Layer 8 of a small transformer language model trained on English Wikipedia (11 layers, counted from 0, width 128).
A neuron's activation on a vector x is GELU(weights . x + bias), where the dot is the dot product.
The model reads these tokens: "ams" " Memorial" " T" "oll" "way" " from" " Bar" "r" "ington" " Road" " to" " the" " Kennedy" " Express" "way" "." " Al" "ong"

The vector x that enters this layer's MLP at each token. A number n stands for n times 0.014.
0 "ams": -149 -3 23 -273 79 -91 31 0 71 166 158 34 -111 -68 21 -42 78 -48 -26 46 17 92 -62 -15 -8 -41 107 -92 135 -8 77 80 -102 -18 -151 -61 14 -51 -68 32 -24 14 81 -25 -7 4 -1 40 14 94 40 61 -80 -78 18 17 48 -65 -53 68 30 74 -156 43 -67 -43 -1 57 -36 -5 -53 52 -5 -43 44 7 14 -7 -59 -56 36 -133 -70 -48 -30 132 -41 -11 46 -67 -39 50 -76 130 -62 -6 -70 -53 -19 -22 21 52 32 77 13 19 4 14 -13 20 -22 18 -22 -80 -38 71 -26 -111 -38 45 -16 46 0 64 10 80 443 -176
1 " Memorial": 72 -46 -83 70 78 70 100 213 4 191 -40 -34 -237 36 -6 -180 -40 12 -35 48 -44 -37 -68 79 75 151 125 -53 -228 149 30 -129 -112 57 -142 144 -70 -6 44 26 -28 -25 0 3 165 3 -14 0 -110 127 -71 -10 54 -19 52 -20 9 -12 -59 29 -17 20 33 -15 -118 -55 -55 42 -48 58 -49 -121 35 69 -55 -19 10 -33 -60 -33 85 150 -24 -11 63 -106 -96 59 1 -26 -9 -57 308 152 101 36 22 -89 25 -68 -9 43 11 38 -23 50 -103 51 68 -47 -35 47 2 -172 -168 91 -104 -19 -20 -99 -83 114 70 -57 55 29 282 -174
2 " T": -102 79 -25 155 32 -42 -104 96 -78 -8 460 8 -20 13 13 -142 113 78 -53 -140 17 -39 30 -40 -106 -57 109 -34 -37 131 -24 43 -113 11 44 69 -7 -82 -91 58 112 -71 -29 107 108 46 16 -68 -88 230 -143 9 20 34 60 -33 -73 53 39 11 93 69 -33 45 -64 -30 -116 45 0 -27 -89 85 -9 -1 23 -247 -29 80 69 -80 1 193 -34 -91 -9 -104 -94 -8 10 28 75 75 154 43 82 9 -95 -101 -16 7 76 -63 48 128 -36 -62 -88 21 75 24 26 -6 -81 -120 -138 92 88 57 -82 -211 8 -19 59 -6 -3 -94 161 -146
3 "oll": -19 -20 26 153 -15 75 -2 75 -18 122 134 -54 -157 50 105 7 -105 25 -117 79 -19 6 -46 160 -111 94 43 -16 -89 68 -18 -64 -109 -43 -153 202 -6 -60 -57 75 50 -84 133 -4 51 99 101 -87 -151 144 -154 26 32 12 5 24 -160 -88 71 7 49 17 28 -12 -83 -65 29 -112 260 27 91 -267 -103 78 -35 38 -61 -73 156 -2 -26 209 39 38 45 -130 -53 54 -111 -5 -10 -64 239 137 6 -13 31 -16 -73 -27 192 7 -142 -73 -10 -34 -87 -16 129 34 -213 -3 2 -129 13 49 -126 117 -12 -80 -4 -9 -11 33 0 28 186 -177
4 "way": 50 -55 67 103 61 110 62 163 -53 157 -27 54 -257 84 -43 -72 -43 44 -103 -96 -101 -141 -28 -47 -118 135 115 -20 -159 150 -13 17 -138 70 -69 53 -64 -84 -26 -47 132 -77 -86 78 57 130 27 6 -2 106 9 37 235 64 -53 -61 10 -12 -40 -40 189 27 -56 75 -151 49 66 -50 -41 -25 40 -190 -16 99 -185 -79 -71 -18 -89 6 125 173 75 -118 4 -70 -25 -6 -44 8 31 45 264 90 94 6 -50 -15 -20 -66 68 -47 36 133 33 -120 33 91 -19 -81 -89 124 27 -36 -75 97 -18 56 -38 -160 -26 -33 -58 -27 40 -94 217 -222
5 " from": -195 -3 14 -8 -58 44 -36 125 -77 158 39 -52 -76 32 42 -14 41 37 2 59 -95 -105 -83 -35 -51 45 72 -68 -71 33 -26 -25 9 -8 -31 33 16 -3 -132 -88 154 -60 -12 -3 41 95 -3 -37 -47 164 -52 -1 94 39 -82 -4 -9 -84 49 -96 -39 -10 -56 -57 -85 -20 -29 -10 -66 18 43 -47 47 -1 32 -20 -49 6 -144 34 31 11 -142 52 -74 -126 -57 24 -63 -64 -62 31 159 170 19 1 -12 150 -45 60 -44 18 12 18 60 4 -3 44 -14 -65 71 156 22 -151 -54 -11 -66 114 75 2 -21 -98 37 -41 -43 33 471 76
6 " Bar": -180 -130 -8 157 72 100 -73 127 65 64 281 54 -139 -4 157 -101 45 -46 -126 89 177 -81 -126 -9 -105 1 121 2 -301 70 -71 34 34 -15 -54 121 -26 20 -141 -15 31 -40 -48 30 53 30 -75 63 -142 23 -50 -25 66 122 -155 -38 60 32 37 101 27 -64 -30 -102 -124 -88 -23 79 95 -126 24 -195 146 -7 -34 -72 -8 7 31 68 -2 231 5 88 -93 -16 -152 -71 -38 35 26 58 68 99 121 53 -114 25 -4 50 12 50 -69 81 -9 49 61 79 26 -16 88 -47 107 -135 -17 67 -41 8 -30 -220 0 -64 45 -124 -64 58 190 -179
7 "r": -110 42 167 295 -36 109 43 39 78 97 162 -23 -287 -95 60 2 18 -120 -185 -83 -70 -137 -32 167 -87 -12 95 104 -46 99 -84 52 -51 -54 -86 160 37 -52 -66 -39 6 -203 2 28 -89 12 -97 -106 -15 -8 -2 -98 70 51 -150 -32 15 107 37 -106 -68 -3 72 98 -120 -36 -60 87 117 35 -49 -250 -55 263 149 84 32 20 -78 -159 4 162 161 77 -60 -29 21 71 -17 12 60 -161 111 86 20 77 20 -37 37 54 41 50 39 188 -83 -168 12 -54 -53 2 7 -27 63 -64 -51 -14 12 -21 196 -128 -32 -30 75 -27 61 -31 34 -108
8 "ington": -52 36 40 149 19 57 16 238 45 195 8 -45 -135 46 14 -18 50 -22 -136 -8 -50 -218 63 86 -75 63 115 11 -112 182 -10 -9 21 39 -95 79 -5 -123 -106 -61 107 -217 -7 33 89 -50 -93 -34 -64 146 -9 125 150 68 -123 1 68 -77 -109 -67 63 80 -52 -9 -32 -43 -51 182 120 27 64 -168 110 -51 24 -61 126 -37 -61 -1 94 321 14 -85 -47 -118 -106 -66 -81 -16 3 -27 183 55 165 -85 -63 -20 54 -21 -97 -88 48 -11 -78 -58 -25 76 -93 -41 18 106 48 -97 11 128 -114 -26 -52 -170 13 -162 26 -98 70 46 229 -173
9 " Road": 25 -42 124 69 27 25 -38 130 14 148 65 5 -176 75 -76 -36 -1 -31 -129 44 -24 -118 -78 -24 -46 252 141 -20 -196 167 -18 19 -57 109 -128 175 -14 -99 -100 -4 109 49 14 -24 90 -27 -20 91 -99 122 -106 17 236 70 -36 -107 10 -75 -96 -32 60 63 -55 30 -76 2 -83 34 -10 -56 52 -74 155 159 -106 -146 68 -44 -103 121 48 151 -59 -46 -153 -160 -66 -29 -37 -6 -70 81 192 108 93 -7 -62 -84 -18 -16 -18 43 -2 93 -53 54 -14 91 -17 -32 -114 85 92 -74 -148 61 16 -50 -120 -30 -34 -64 42 -108 4 -6 272 -143
10 " to": -130 56 42 -56 -53 103 -6 118 36 135 74 -134 -77 15 51 22 10 -51 5 63 -153 -123 -99 -29 -74 62 146 -87 -108 -30 -163 -8 15 33 -23 4 -24 -64 -68 -107 134 19 85 6 -87 64 11 -67 -7 130 -123 -94 55 49 7 33 -21 -45 16 -96 77 43 -6 -134 -22 -41 -131 -13 29 -13 56 -5 18 2 27 -60 -70 43 -74 83 25 54 -50 100 -71 -122 1 47 -84 -39 -42 74 -11 193 25 -46 7 77 -42 52 62 -35 49 45 -19 41 53 59 5 -63 -7 88 71 -94 -29 65 -28 20 131 30 -18 -199 52 -134 -100 -95 426 51
11 " the": -14 -49 106 97 20 67 11 116 99 57 -2 -72 -90 8 43 -48 21 -122 2 41 -61 -97 -75 77 -53 -2 49 -84 -14 19 -67 -23 -20 23 -20 94 -81 -67 -60 -134 91 -116 52 -79 147 -41 5 6 -55 152 -234 -103 56 -44 23 37 19 -22 54 1 83 39 41 -76 -51 -14 36 84 58 -78 67 -38 101 -67 41 25 -169 83 -122 78 89 129 -76 54 -14 60 -12 -26 -187 -33 -54 68 -29 122 65 -71 -17 -18 -26 145 -15 8 -39 172 7 19 3 -4 34 5 -47 -37 42 -96 -56 29 -162 -29 60 -158 -38 -131 -11 -49 -16 35 436 5
12 " Kennedy": -57 45 -39 138 32 45 21 171 31 177 -56 91 -124 -120 21 -73 93 29 28 58 8 69 -95 141 -126 55 128 13 -244 124 -105 -41 12 4 -145 19 -6 -136 -4 -114 14 -125 79 77 161 -90 -97 -61 -21 139 -90 17 78 42 34 -12 91 -8 -14 -53 87 74 119 -124 18 -58 9 199 70 -50 -7 -172 8 -71 22 -145 17 49 -25 12 -8 337 -35 -10 -63 -107 38 112 -140 -97 -8 40 18 170 4 6 17 -106 -8 43 -113 -17 15 20 72 -29 -67 45 79 -82 45 64 93 -118 -158 105 -223 -20 11 -106 -78 -92 68 18 -64 -82 224 -138
13 " Express": -30 98 96 62 64 78 34 47 -21 118 38 8 -153 -112 -53 -124 81 172 -90 37 12 -102 -167 -4 -109 217 61 2 -192 118 -130 97 -53 -35 -127 92 75 -189 -78 -49 -54 -17 68 8 -23 11 74 86 -83 96 -81 -16 226 97 -37 -14 -4 -113 -58 -22 49 59 16 -53 1 -103 -46 76 -69 -136 91 -101 102 34 -35 -141 -40 68 -44 81 8 309 -40 -126 -12 -105 3 68 -79 14 -19 118 180 43 -13 35 24 -68 51 -1 -40 -43 -34 39 -5 -55 -95 142 20 21 -105 184 122 -37 -185 113 -48 37 -44 -96 -7 4 80 -120 57 -108 213 -174
14 "way": 44 -83 110 47 71 143 8 144 64 134 -9 70 -171 8 -92 -68 5 -3 -84 -34 -48 -44 -109 -22 -142 136 97 49 -221 165 -9 -2 -4 -11 -45 118 -53 -91 4 -50 127 -52 -59 -14 72 61 41 2 -72 170 -65 -28 190 80 -57 -71 -36 -62 -112 19 147 49 -18 35 -52 13 -48 7 -73 -41 31 -146 146 87 -205 -75 -48 90 -135 32 44 253 -34 -78 -68 -159 -28 63 -20 -41 30 43 152 136 0 39 -12 -54 20 32 -51 -77 92 106 51 -58 -7 106 1 -100 -84 117 114 -53 -103 41 -114 -21 -42 -68 10 -97 -17 -72 109 -165 254 -200
15 ".": -68 20 8 7 39 59 -15 8 18 388 80 -49 -80 -15 -35 35 97 -99 -28 69 -76 21 -80 11 -62 -4 54 -190 -165 51 30 16 -139 43 7 -27 86 -139 65 -20 43 -7 74 14 -33 39 1 -18 -22 167 103 34 -32 30 -19 -90 -66 -42 -52 163 16 28 35 79 -18 -108 -44 55 -24 5 -136 7 55 -63 -31 -54 -16 57 -149 -18 9 -24 -23 -47 4 -48 8 -24 -119 -12 -69 47 86 174 50 -48 -24 -30 15 -143 -7 -41 -15 79 -153 27 -8 3 34 -13 -13 56 46 -32 -137 -39 15 -35 2 -92 5 -25 8 25 -28 23 365 19
16 " Al": -86 110 -27 -172 -8 96 -15 -44 106 130 318 -52 -181 -59 129 -2 72 -111 20 106 3 -28 -148 47 42 79 151 -37 -125 54 -44 -14 -34 -99 49 105 56 -142 -11 18 9 -17 32 -41 52 -32 6 -32 -33 98 -1 -17 39 64 93 -82 -11 148 -62 58 -128 11 47 19 -222 -45 -142 56 47 -49 -31 -134 -78 -8 55 -262 -3 138 21 29 -8 36 -57 -130 30 80 11 -156 -110 13 72 -14 149 183 101 -6 -4 -139 54 -104 -18 4 -48 106 -24 44 -39 103 113 -96 163 -64 94 21 -177 28 -72 -9 9 46 -110 -13 -41 -16 122 -134 191 -149
17 "ong": -30 40 45 121 -179 10 -6 -42 153 131 -6 15 -220 -3 39 -22 23 -60 -42 42 23 -31 -132 9 -112 127 -78 -29 -112 106 -4 105 105 -89 -71 100 70 -121 -89 44 61 -56 -20 -102 -155 -47 90 -4 22 178 57 -2 -11 190 81 59 14 68 -38 7 41 32 -61 79 -4 128 -54 -26 -93 24 -62 32 -24 -14 116 -205 -7 40 102 73 -101 24 106 -120 -100 -88 -60 24 -124 -80 -91 -56 256 143 28 -99 6 -39 15 -127 120 12 -48 198 4 -113 -37 -56 -6 54 178 -17 -62 55 -93 67 -211 198 -9 87 -16 -232 2 -87 24 -27 220 -96

Each question shows the input weights of one neuron of the MLP. A number n stands for n times 0.0023.

n279 (bias -0.054): -82 -33 -26 -104 -39 -43 7 45 13 12 -33 102 -29 113 -33 26 -77 -3 -22 17 -133 213 76 27 53 -197 100 -200 158 30 102 -66 7 -43 -140 -159 -102 -130 40 -23 16 42 0 -286 88 75 -34 214 277 -9 -145 191 -144 78 142 -7 16 -100 -56 56 54 66 89 -82 81 79 220 20 44 82 -94 180 60 -167 58 57 71 -270 107 -39 14 -105 -163 0 -23 87 74 95 90 -53 35 104 -109 -79 -60 -96 114 -66 -79 31 195 -23 78 32 0 -157 -42 60 -132 94 27 -67 -102 -20 104 -187 -135 66 -20 -193 -97 -57 66 158 -122 70 300 -200
On which token does it fire most? 0 "ams"

n203 (bias -0.143): 21 -183 -99 125 222 -54 -74 181 42 -177 -152 33 -90 -69 -15 93 -15 -40 177 -179 12 -3 -130 39 -127 -140 180 -37 103 -9 -3 24 40 -66 34 -34 90 -107 -30 219 36 15 21 84 -62 170 43 50 64 37 -54 -105 -26 -14 99 6 -141 21 -85 153 189 92 -32 -78 134 -121 -275 -36 -65 238 -15 28 97 -52 6 46 173 -12 -52 0 19 -40 -169 24 -69 -77 -67 -50 59 -39 159 -145 -68 -35 -3 -179 98 -120 66 -49 12 45 142 -115 -36 -141 -116 -155 3 136 61 0 47 -113 -14 -48 -3 -26 95 126 -30 -99 100 90 -18 -112 -98 96
On which token does it fire most? 2 " T"

n115 (bias -0.164): -59 -68 -74 -112 3 -19 46 -84 9 -60 -51 108 27 -305 46 -149 -12 -82 -9 -82 179 200 3 53 -199 -104 -27 118 -52 -28 -18 -71 92 -16 125 -211 -3 -15 310 3 18 100 -3 121 193 21 22 247 94 -88 25 72 75 92 159 -19 -103 -28 -166 12 319 -47 84 -257 98 -97 102 -28 82 -115 -22 -72 -91 41 24 -104 -89 61 53 -37 -33 186 -99 120 139 -39 38 93 91 -3 -18 18 -50 141 -122 150 25 127 16 142 55 15 80 -34 18 -44 -64 -30 54 0 47 -179 -48 -31 -41 -98 80 -68 -12 -133 -94 30 -109 28 60 -147 -131 6
On which token does it fire most? 12 " Kennedy"

n56 (bias -0.072): -46 46 -165 -54 206 -57 -56 35 174 -107 46 -103 132 -17 16 -173 62 -155 99 -166 24 148 -3 74 106 104 -75 27 -68 139 3 -116 0 -93 -155 -19 -86 65 -96 74 197 -48 120 199 -46 89 88 65 -7 53 116 67 48 -139 -184 -155 7 10 107 30 -10 51 141 -76 144 -103 -119 -39 -24 169 -95 145 -20 -185 -91 -213 -82 0 -27 85 -109 97 61 -10 -49 -42 7 86 -230 279 55 33 -297 -6 81 111 -325 50 107 127 59 -158 -85 -69 -23 -60 177 48 112 134 94 109 61 194 149 -80 89 -95 -3 -9 -47 -61 67 -10 -29 3 -83 -131
On which three tokens does it fire most, strongest first? 2 " T", 6 " Bar", 12 " Kennedy"

n442 (bias -0.149): 117 163 16 -77 -104 -49 -78 -16 -43 -54 132 16 -47 24 -198 -13 -128 116 114 -66 -142 32 25 -33 -39 -80 -170 -51 -36 -120 -65 199 176 -197 85 -68 -98 3 -26 -172 236 64 43 114 -42 26 20 154 172 96 -131 41 -22 12 131 -58 0 50 56 10 -13 156 177 -78 81 -214 59 10 -134 101 -127 79 -53 119 70 -33 27 105 294 -103 -250 -40 -92 -103 49 -26 -50 200 -201 -199 -138 -48 -234 -47 -109 -102 -227 26 -17 -109 155 -81 -3 3 88 0 -55 115 97 -13 106 101 51 175 -81 -17 -72 -187 -104 58 96 -6 -36 0 143 -7 -88 44
On which token does it fire most? 17 "ong"

n308 (bias -0.091): 204 64 0 19 -18 -135 78 106 -92 -56 67 -79 -18 41 130 -31 129 96 -94 -159 -274 18 -53 120 9 31 75 72 149 -64 24 -226 12 -95 -164 -87 -67 -60 -34 -34 90 240 76 21 -106 33 -53 -21 -74 43 70 -18 -42 -148 50 19 -90 -31 184 -91 94 -206 127 67 -27 -104 21 75 25 -85 -34 68 12 68 30 100 72 -33 -3 6 159 -14 -166 6 115 -66 -270 114 179 82 -33 15 11 77 -22 -37 -233 0 -67 9 81 51 -141 135 -227 148 33 -50 -63 -69 -12 -38 109 33 -137 -135 43 73 -30 139 22 -165 -12 131 15 -142 41 188
On which three tokens does it fire most, strongest first? 10 " to", 5 " from", 2 " T"

n127 (bias -0.153): 48 -183 -86 -35 105 -121 131 -67 -121 -108 -58 9 -38 -134 155 0 38 219 -119 -54 142 57 11 15 -129 104 -68 -105 -33 87 81 57 -9 -226 -62 -14 -263 -35 -120 -33 -47 131 -187 54 95 -12 92 -74 -18 -68 -132 78 50 74 28 -56 -21 39 -21 -33 56 -103 168 15 30 33 81 18 199 39 21 -86 61 79 56 -181 90 -67 -137 -65 191 14 -137 -49 86 73 150 78 70 -72 132 -39 -218 104 55 76 24 30 237 -37 44 167 -170 -89 -104 -57 -83 -118 74 -41 12 46 -61 -179 189 -82 -18 -9 83 -81 -6 -23 48 39 76 52 -43 191
On which three tokens does it fire most, strongest first? 12 " Kennedy", 3 "oll", 6 " Bar"

n322 (bias -0.145): 137 52 -62 -151 -46 191 -10 -19 -43 75 184 -95 -86 -115 -68 66 -55 395 -199 -97 47 -29 125 66 46 193 83 -14 54 -82 26 -177 -53 3 112 -53 20 74 -56 -216 -220 127 -85 75 -130 19 -33 187 -86 158 -187 -41 -131 59 20 -109 119 86 119 62 -61 -131 -177 -131 -32 -49 88 -143 -100 -49 -157 -103 -13 -113 154 127 128 6 50 80 94 -123 -70 -20 0 131 10 -149 45 72 144 97 -130 13 -56 -93 78 98 -112 -28 320 29 -71 -97 42 -84 123 34 91 77 -103 -70 -102 -32 19 72 56 44 91 43 -63 -133 -46 -23 77 112 -147 41
On which token does it fire most? 0 "ams"

n114 (bias -0.108): 58 -28 -37 -70 62 -176 -128 -72 -12 -23 79 -74 -9 -128 -40 3 39 69 -59 39 -115 -95 156 -171 80 34 166 -6 6 98 0 -71 56 241 259 -20 -34 76 -52 -84 43 3 6 34 0 168 94 97 190 -3 -80 69 -33 97 79 19 85 103 -68 -261 89 132 134 92 -110 217 -52 -79 -32 -164 -31 69 -174 -88 24 16 38 -93 -165 -94 190 -156 -24 -166 -52 18 72 96 -148 108 21 -24 32 -65 -25 -115 -6 34 64 -6 -61 -128 -241 -133 -18 50 31 103 0 -100 62 95 12 -159 29 -150 40 -167 92 115 218 202 -65 31 -102 -53 -59 -110
On which token does it fire most, and how strongly? 4 "way", at about 1.2

n455 (bias -0.125): 65 79 -65 -69 -265 -17 -344 -207 -104 -162 -184 3 -17 -89 -120 3 -152 154 10 18 -75 14 -36 -69 -41 56 57 -4 188 45 -103 -172 -18 -338 103 46 -65 14 -55 -17 146 100 52 41 129 266 -67 78 167 33 96 120 -194 26 11 -39 -54 -63 -10 106 50 -46 -90 65 31 -35 -247 -140 -88 183 214 38 184 -14 54 -186 -43 -20 24 -27 -77 87 40 73 209 -64 -14 -68 212 24 -128 122 -175 -17 -73 149 119 103 -161 20 -34 -102 18 115 137 -7 -143 132 35 14 -112 -47 157 38 23 54 7 62 -181 -138 45 -103 -118 34 -184 21 63 -60
On which two tokens does it fire most, strongest first? 2 " T", 5 " from"

n82 (bias -0.115): 16 137 35 -35 80 -45 104 81 3 56 26 61 -12 166 162 26 50 -49 59 112 -59 -127 -95 -3 -32 -97 19 53 142 -159 -80 -256 26 -122 -219 0 -140 13 32 -198 -98 93 -55 -22 -9 28 -114 98 97 -70 -138 -15 59 55 -30 156 34 -165 42 25 112 159 96 -144 -60 -103 54 70 128 119 -39 56 61 172 94 212 -132 -41 74 44 34 -168 16 -111 -146 50 -150 -46 135 -154 -88 98 -178 99 104 287 -63 -128 40 -28 -3 0 33 -98 121 -73 63 -28 -85 16 -36 -198 -65 190 -70 -78 -54 -55 6 42 74 -219 203 26 -218 -90 95 185
On which three tokens does it fire most, strongest first? 10 " to", 11 " the", 0 "ams"

n462 (bias -0.120): -53 -41 97 -51 -236 95 -19 12 -67 75 -20 94 -64 -62 -3 -95 -62 -70 -43 13 46 -56 136 -63 76 160 -179 -104 61 119 97 -25 83 101 26 15 -6 -239 -205 -89 -118 -28 95 141 -34 -19 112 -223 -93 161 -227 -27 -15 -240 65 33 114 -10 57 -154 68 189 55 -192 81 133 9 -140 -109 -38 3 -41 32 16 -28 93 -172 -62 80 28 -47 -142 -135 -3 3 157 176 -156 216 38 83 84 -53 -40 29 130 56 19 121 21 -65 12 -188 -146 109 -123 -69 -78 32 34 150 -219 -31 175 57 -133 145 -6 -59 -76 140 -43 0 22 74 89 -9 -3
On which token does it fire most? 11 " the"

n289 (bias -0.071): 49 75 55 -130 -130 43 -132 -303 23 12 -75 162 35 145 -29 33 16 -168 28 76 101 55 -22 52 -444 -126 -80 94 108 208 -292 156 40 75 7 -37 -175 -35 39 0 32 86 -98 -143 45 84 129 167 122 43 52 -22 -158 -74 -17 122 0 -155 -98 -101 -3 56 3 81 -58 16 -45 116 -70 189 -166 -6 59 7 207 110 -70 -264 128 90 62 83 126 66 -6 -51 106 -40 35 7 -16 61 15 -60 -79 53 42 -201 -44 -65 74 103 275 61 -97 -16 32 31 47 64 -115 6 -35 -94 -19 24 91 -28 94 103 122 -63 -43 101 -44 145 -12 75
On which token does it fire most? 17 "ong"

n241 (bias -0.138): 183 59 -83 -152 -65 -93 -350 57 94 -66 137 -25 -132 -112 43 -171 97 44 -27 -40 -70 -105 -33 -62 106 41 -6 77 -97 90 -105 -9 85 12 225 109 284 156 -99 -53 -77 9 -40 -43 15 -46 16 -18 179 18 -137 111 69 -44 -115 -206 -18 66 -81 -22 -38 168 -120 -77 104 0 -71 -18 -250 62 29 17 -94 44 94 104 -115 -27 -201 -40 23 49 -78 -110 -6 33 -54 186 -67 99 -149 95 -12 -111 -113 138 -9 84 -100 -110 21 18 -54 -52 -31 44 28 47 220 -3 -85 -177 -36 160 172 -98 -173 -142 25 46 66 21 112 40 -21 31 -30 15
On which token does it fire most? 13 " Express"

n479 (bias -0.116): 74 -22 148 -110 68 19 141 181 0 -14 -23 50 129 96 49 -174 -91 -101 81 115 16 -9 65 -41 -72 -60 -49 -51 83 80 62 248 -107 -50 45 -26 -25 -52 0 -9 83 42 31 59 104 18 -3 -31 44 35 78 12 27 172 38 13 -262 -377 -206 -229 -70 -21 51 136 -169 -72 -53 -9 209 -149 -44 72 138 47 55 120 -150 103 -132 21 -178 -64 -21 148 31 36 0 -138 6 -118 73 80 -41 -6 -44 81 -194 -3 -97 18 -18 -145 153 -12 114 38 151 -53 -156 -149 126 54 0 -3 -128 -79 -9 86 108 98 151 -42 -150 -9 45 -81 -170 -6
On which token does it fire most? 14 "way"

n129 (bias -0.076): -14 273 82 -199 0 34 -78 -43 -86 -44 16 -232 40 -369 48 -69 -91 -17 66 0 46 92 85 83 113 -90 77 113 51 -239 -75 -144 -108 -182 25 -13 -55 3 -127 35 24 53 72 -113 -37 37 80 118 111 172 127 116 -283 16 18 50 -70 -45 -93 44 -14 140 -50 -151 115 -100 -17 51 67 106 143 -57 -266 149 70 129 145 -20 -7 20 -18 -74 -63 0 150 -47 132 -4 3 -195 -3 172 -84 -69 -38 -62 -119 171 -103 255 -81 14 -56 -71 133 121 92 79 -225 -108 -31 175 -116 102 75 -65 82 -33 58 51 -225 53 -138 82 -100 135 204 49
On which token does it fire most, and how strongly? 0 "ams", at about 7.8

n286 (bias -0.111): 41 221 25 -80 -60 -25 216 9 -38 0 79 -95 -6 -151 82 95 -28 138 -49 -81 46 94 -91 -194 -22 -13 164 92 161 133 -255 -101 48 86 -13 54 -142 -147 105 67 41 -120 156 82 3 50 -97 65 -196 -72 -63 -9 -9 75 -91 -266 -31 -10 169 57 101 -160 187 -32 109 -61 -41 -91 87 -22 -55 62 54 112 -43 16 -300 -59 -54 -118 -57 -169 77 -151 -154 96 161 -59 -84 16 -81 -6 39 18 6 67 63 -47 -72 188 47 107 85 -271 79 51 9 -100 -179 47 35 52 -64 -63 67 -104 -44 175 -63 112 -10 134 51 89 -52 102 -82 -37
On which two tokens does it fire most, strongest first? 3 "oll", 7 "r"

n40 (bias -0.096): -6 93 142 -79 16 -115 52 -256 -41 143 -63 -183 108 51 62 9 -70 -167 0 -13 -77 3 160 59 -6 19 12 131 103 59 105 9 117 137 35 56 -272 -186 -37 79 80 18 0 -186 -21 68 -32 -67 157 106 -40 -114 175 12 -57 -3 167 154 -88 -31 -204 -30 93 -59 -9 -28 -22 -6 57 -208 54 -12 9 76 143 114 -147 -179 -151 140 -26 -76 -75 -139 0 -27 6 35 158 -261 3 -61 3 -156 -100 16 28 -176 -106 160 -55 -43 128 52 -34 92 -55 -33 92 -94 -22 -72 -33 -99 65 -124 9 0 12 46 -44 36 75 65 118 226 -36 215
On which token does it fire most, and how strongly? 11 " the", at about 1.7

n224 (bias -0.124): 46 30 -63 -132 -149 147 51 -112 64 -8 -78 -134 50 142 181 12 -33 -15 -65 23 -13 27 204 -86 -61 3 -27 277 -28 -164 155 -113 71 -12 54 -127 -112 -78 101 -80 -48 -184 -21 79 -12 27 -43 0 86 121 -61 71 104 93 -3 -107 12 -136 117 76 -141 136 59 158 12 -15 9 121 62 -76 -62 105 74 167 -221 90 110 -48 37 -69 191 -23 41 -180 -54 -36 -214 54 86 -15 -92 186 -69 -97 95 172 -57 -39 73 29 39 -75 19 36 -6 90 -142 96 34 -84 -83 -103 127 -51 -134 -145 -155 119 181 199 55 59 61 -95 62 -3 -96 -9
On which token does it fire most, and how strongly? 14 "way", at about 1.4

n108 (bias -0.092): 167 -15 178 -37 79 -3 -47 31 178 46 -157 111 239 -3 -23 -224 -35 27 77 -25 49 196 -138 187 3 0 158 88 -41 -32 -76 85 -33 30 18 -75 -100 156 41 95 125 -46 -32 18 -15 128 -42 -90 -24 -72 -18 80 89 -25 115 64 -23 15 83 -152 -12 8 26 47 151 18 105 -87 -33 -35 42 -63 3 -36 37 -156 -85 20 -3 228 12 -130 63 -161 53 -69 30 -116 144 -103 -20 87 -108 -182 -51 101 -172 -56 -40 67 125 -85 -18 -17 137 123 -52 104 239 -156 15 -162 -97 -29 67 -90 -6 -90 -38 -69 -62 -54 74 112 -212 36 -6 -37
On which token does it fire most? 12 " Kennedy"

n463 (bias -0.123): 39 36 185 -74 -139 36 -202 17 169 -30 -76 -18 149 63 -85 115 -11 160 69 -42 30 135 123 -47 39 -200 -200 -74 96 14 160 47 76 169 -122 -27 -153 -46 107 83 -102 -3 -68 -14 7 42 -171 -18 152 61 0 -41 52 34 37 178 4 105 -65 157 -15 119 38 11 39 -11 -93 -134 183 -21 -99 212 -151 -18 172 -73 -74 308 -166 -39 -38 -44 -174 -62 -110 14 236 -41 -238 172 -81 -120 -138 -193 -33 79 -32 -46 -137 -232 208 142 243 -56 -53 -10 -156 68 378 11 109 -173 42 96 -161 -26 18 -109 -220 0 65 -62 -61 -21 -28 -159 -24 -110
On which three tokens does it fire most, strongest first? 16 " Al", 2 " T", 17 "ong"

n287 (bias -0.108): 178 -57 -130 21 -17 -27 136 0 14 31 -248 -114 144 45 -50 -155 158 99 114 -107 -28 167 52 64 -229 -154 49 69 72 -30 -44 27 -10 -61 42 -108 -54 -99 -91 157 136 118 -203 -104 -60 -156 58 43 215 227 104 -111 -10 -77 93 -7 -36 -14 146 -34 -249 38 29 44 -203 -173 37 -67 -217 209 127 50 -48 -55 66 -292 -42 184 99 -69 46 47 -75 92 150 -23 -31 -45 -46 -74 105 0 32 123 41 -54 57 -91 -168 167 -23 97 -17 -27 110 80 -37 -90 38 66 72 -273 -10 -60 48 -85 -40 -83 120 122 -71 62 301 57 13 146 -65 71
On which token does it fire most? 17 "ong"

n258 (bias -0.118): 3 -118 47 87 -64 150 47 -133 0 -173 38 178 49 -116 -28 179 -144 132 114 -118 -10 82 217 74 -54 -100 -128 -36 53 146 120 51 104 -118 -139 63 102 -75 143 -100 -85 43 -13 51 60 88 195 19 -61 -60 70 -102 -372 -52 -134 -103 -44 3 -48 -13 -56 -206 74 -76 -142 208 -67 41 189 -41 -124 -92 -77 -45 94 -19 -7 -6 -129 -3 199 78 80 -32 95 72 -87 49 -81 -67 -47 204 -81 28 6 -19 -3 79 20 100 50 145 33 -3 -16 -119 -123 -167 46 -275 -255 -25 28 -9 110 -20 127 -49 -19 6 100 -34 109 16 -105 90 -9 80
On which token does it fire most? 7 "r"

n238 (bias -0.088): 62 202 -10 -83 -62 -29 -3 -82 -131 -102 123 -23 66 -155 -19 29 -144 96 53 -17 198 -142 -115 164 -98 73 -35 -114 51 175 -42 -111 -126 -69 108 9 -16 71 108 -73 29 98 56 0 0 -116 63 58 43 -46 -65 95 -155 -19 -27 -98 176 -99 -158 -143 60 -102 132 228 -122 -174 195 26 77 -62 156 12 -112 -215 281 56 34 -32 152 90 100 -92 -85 -26 -16 80 119 -351 -32 68 13 -19 64 101 -89 -95 -200 179 -129 177 122 26 7 -231 -191 -56 139 -44 100 74 -66 -28 35 48 84 0 -146 -118 26 -27 -36 91 7 36 -108 26 -31 41
On which three tokens does it fire most, strongest first? 3 "oll", 16 " Al", 0 "ams"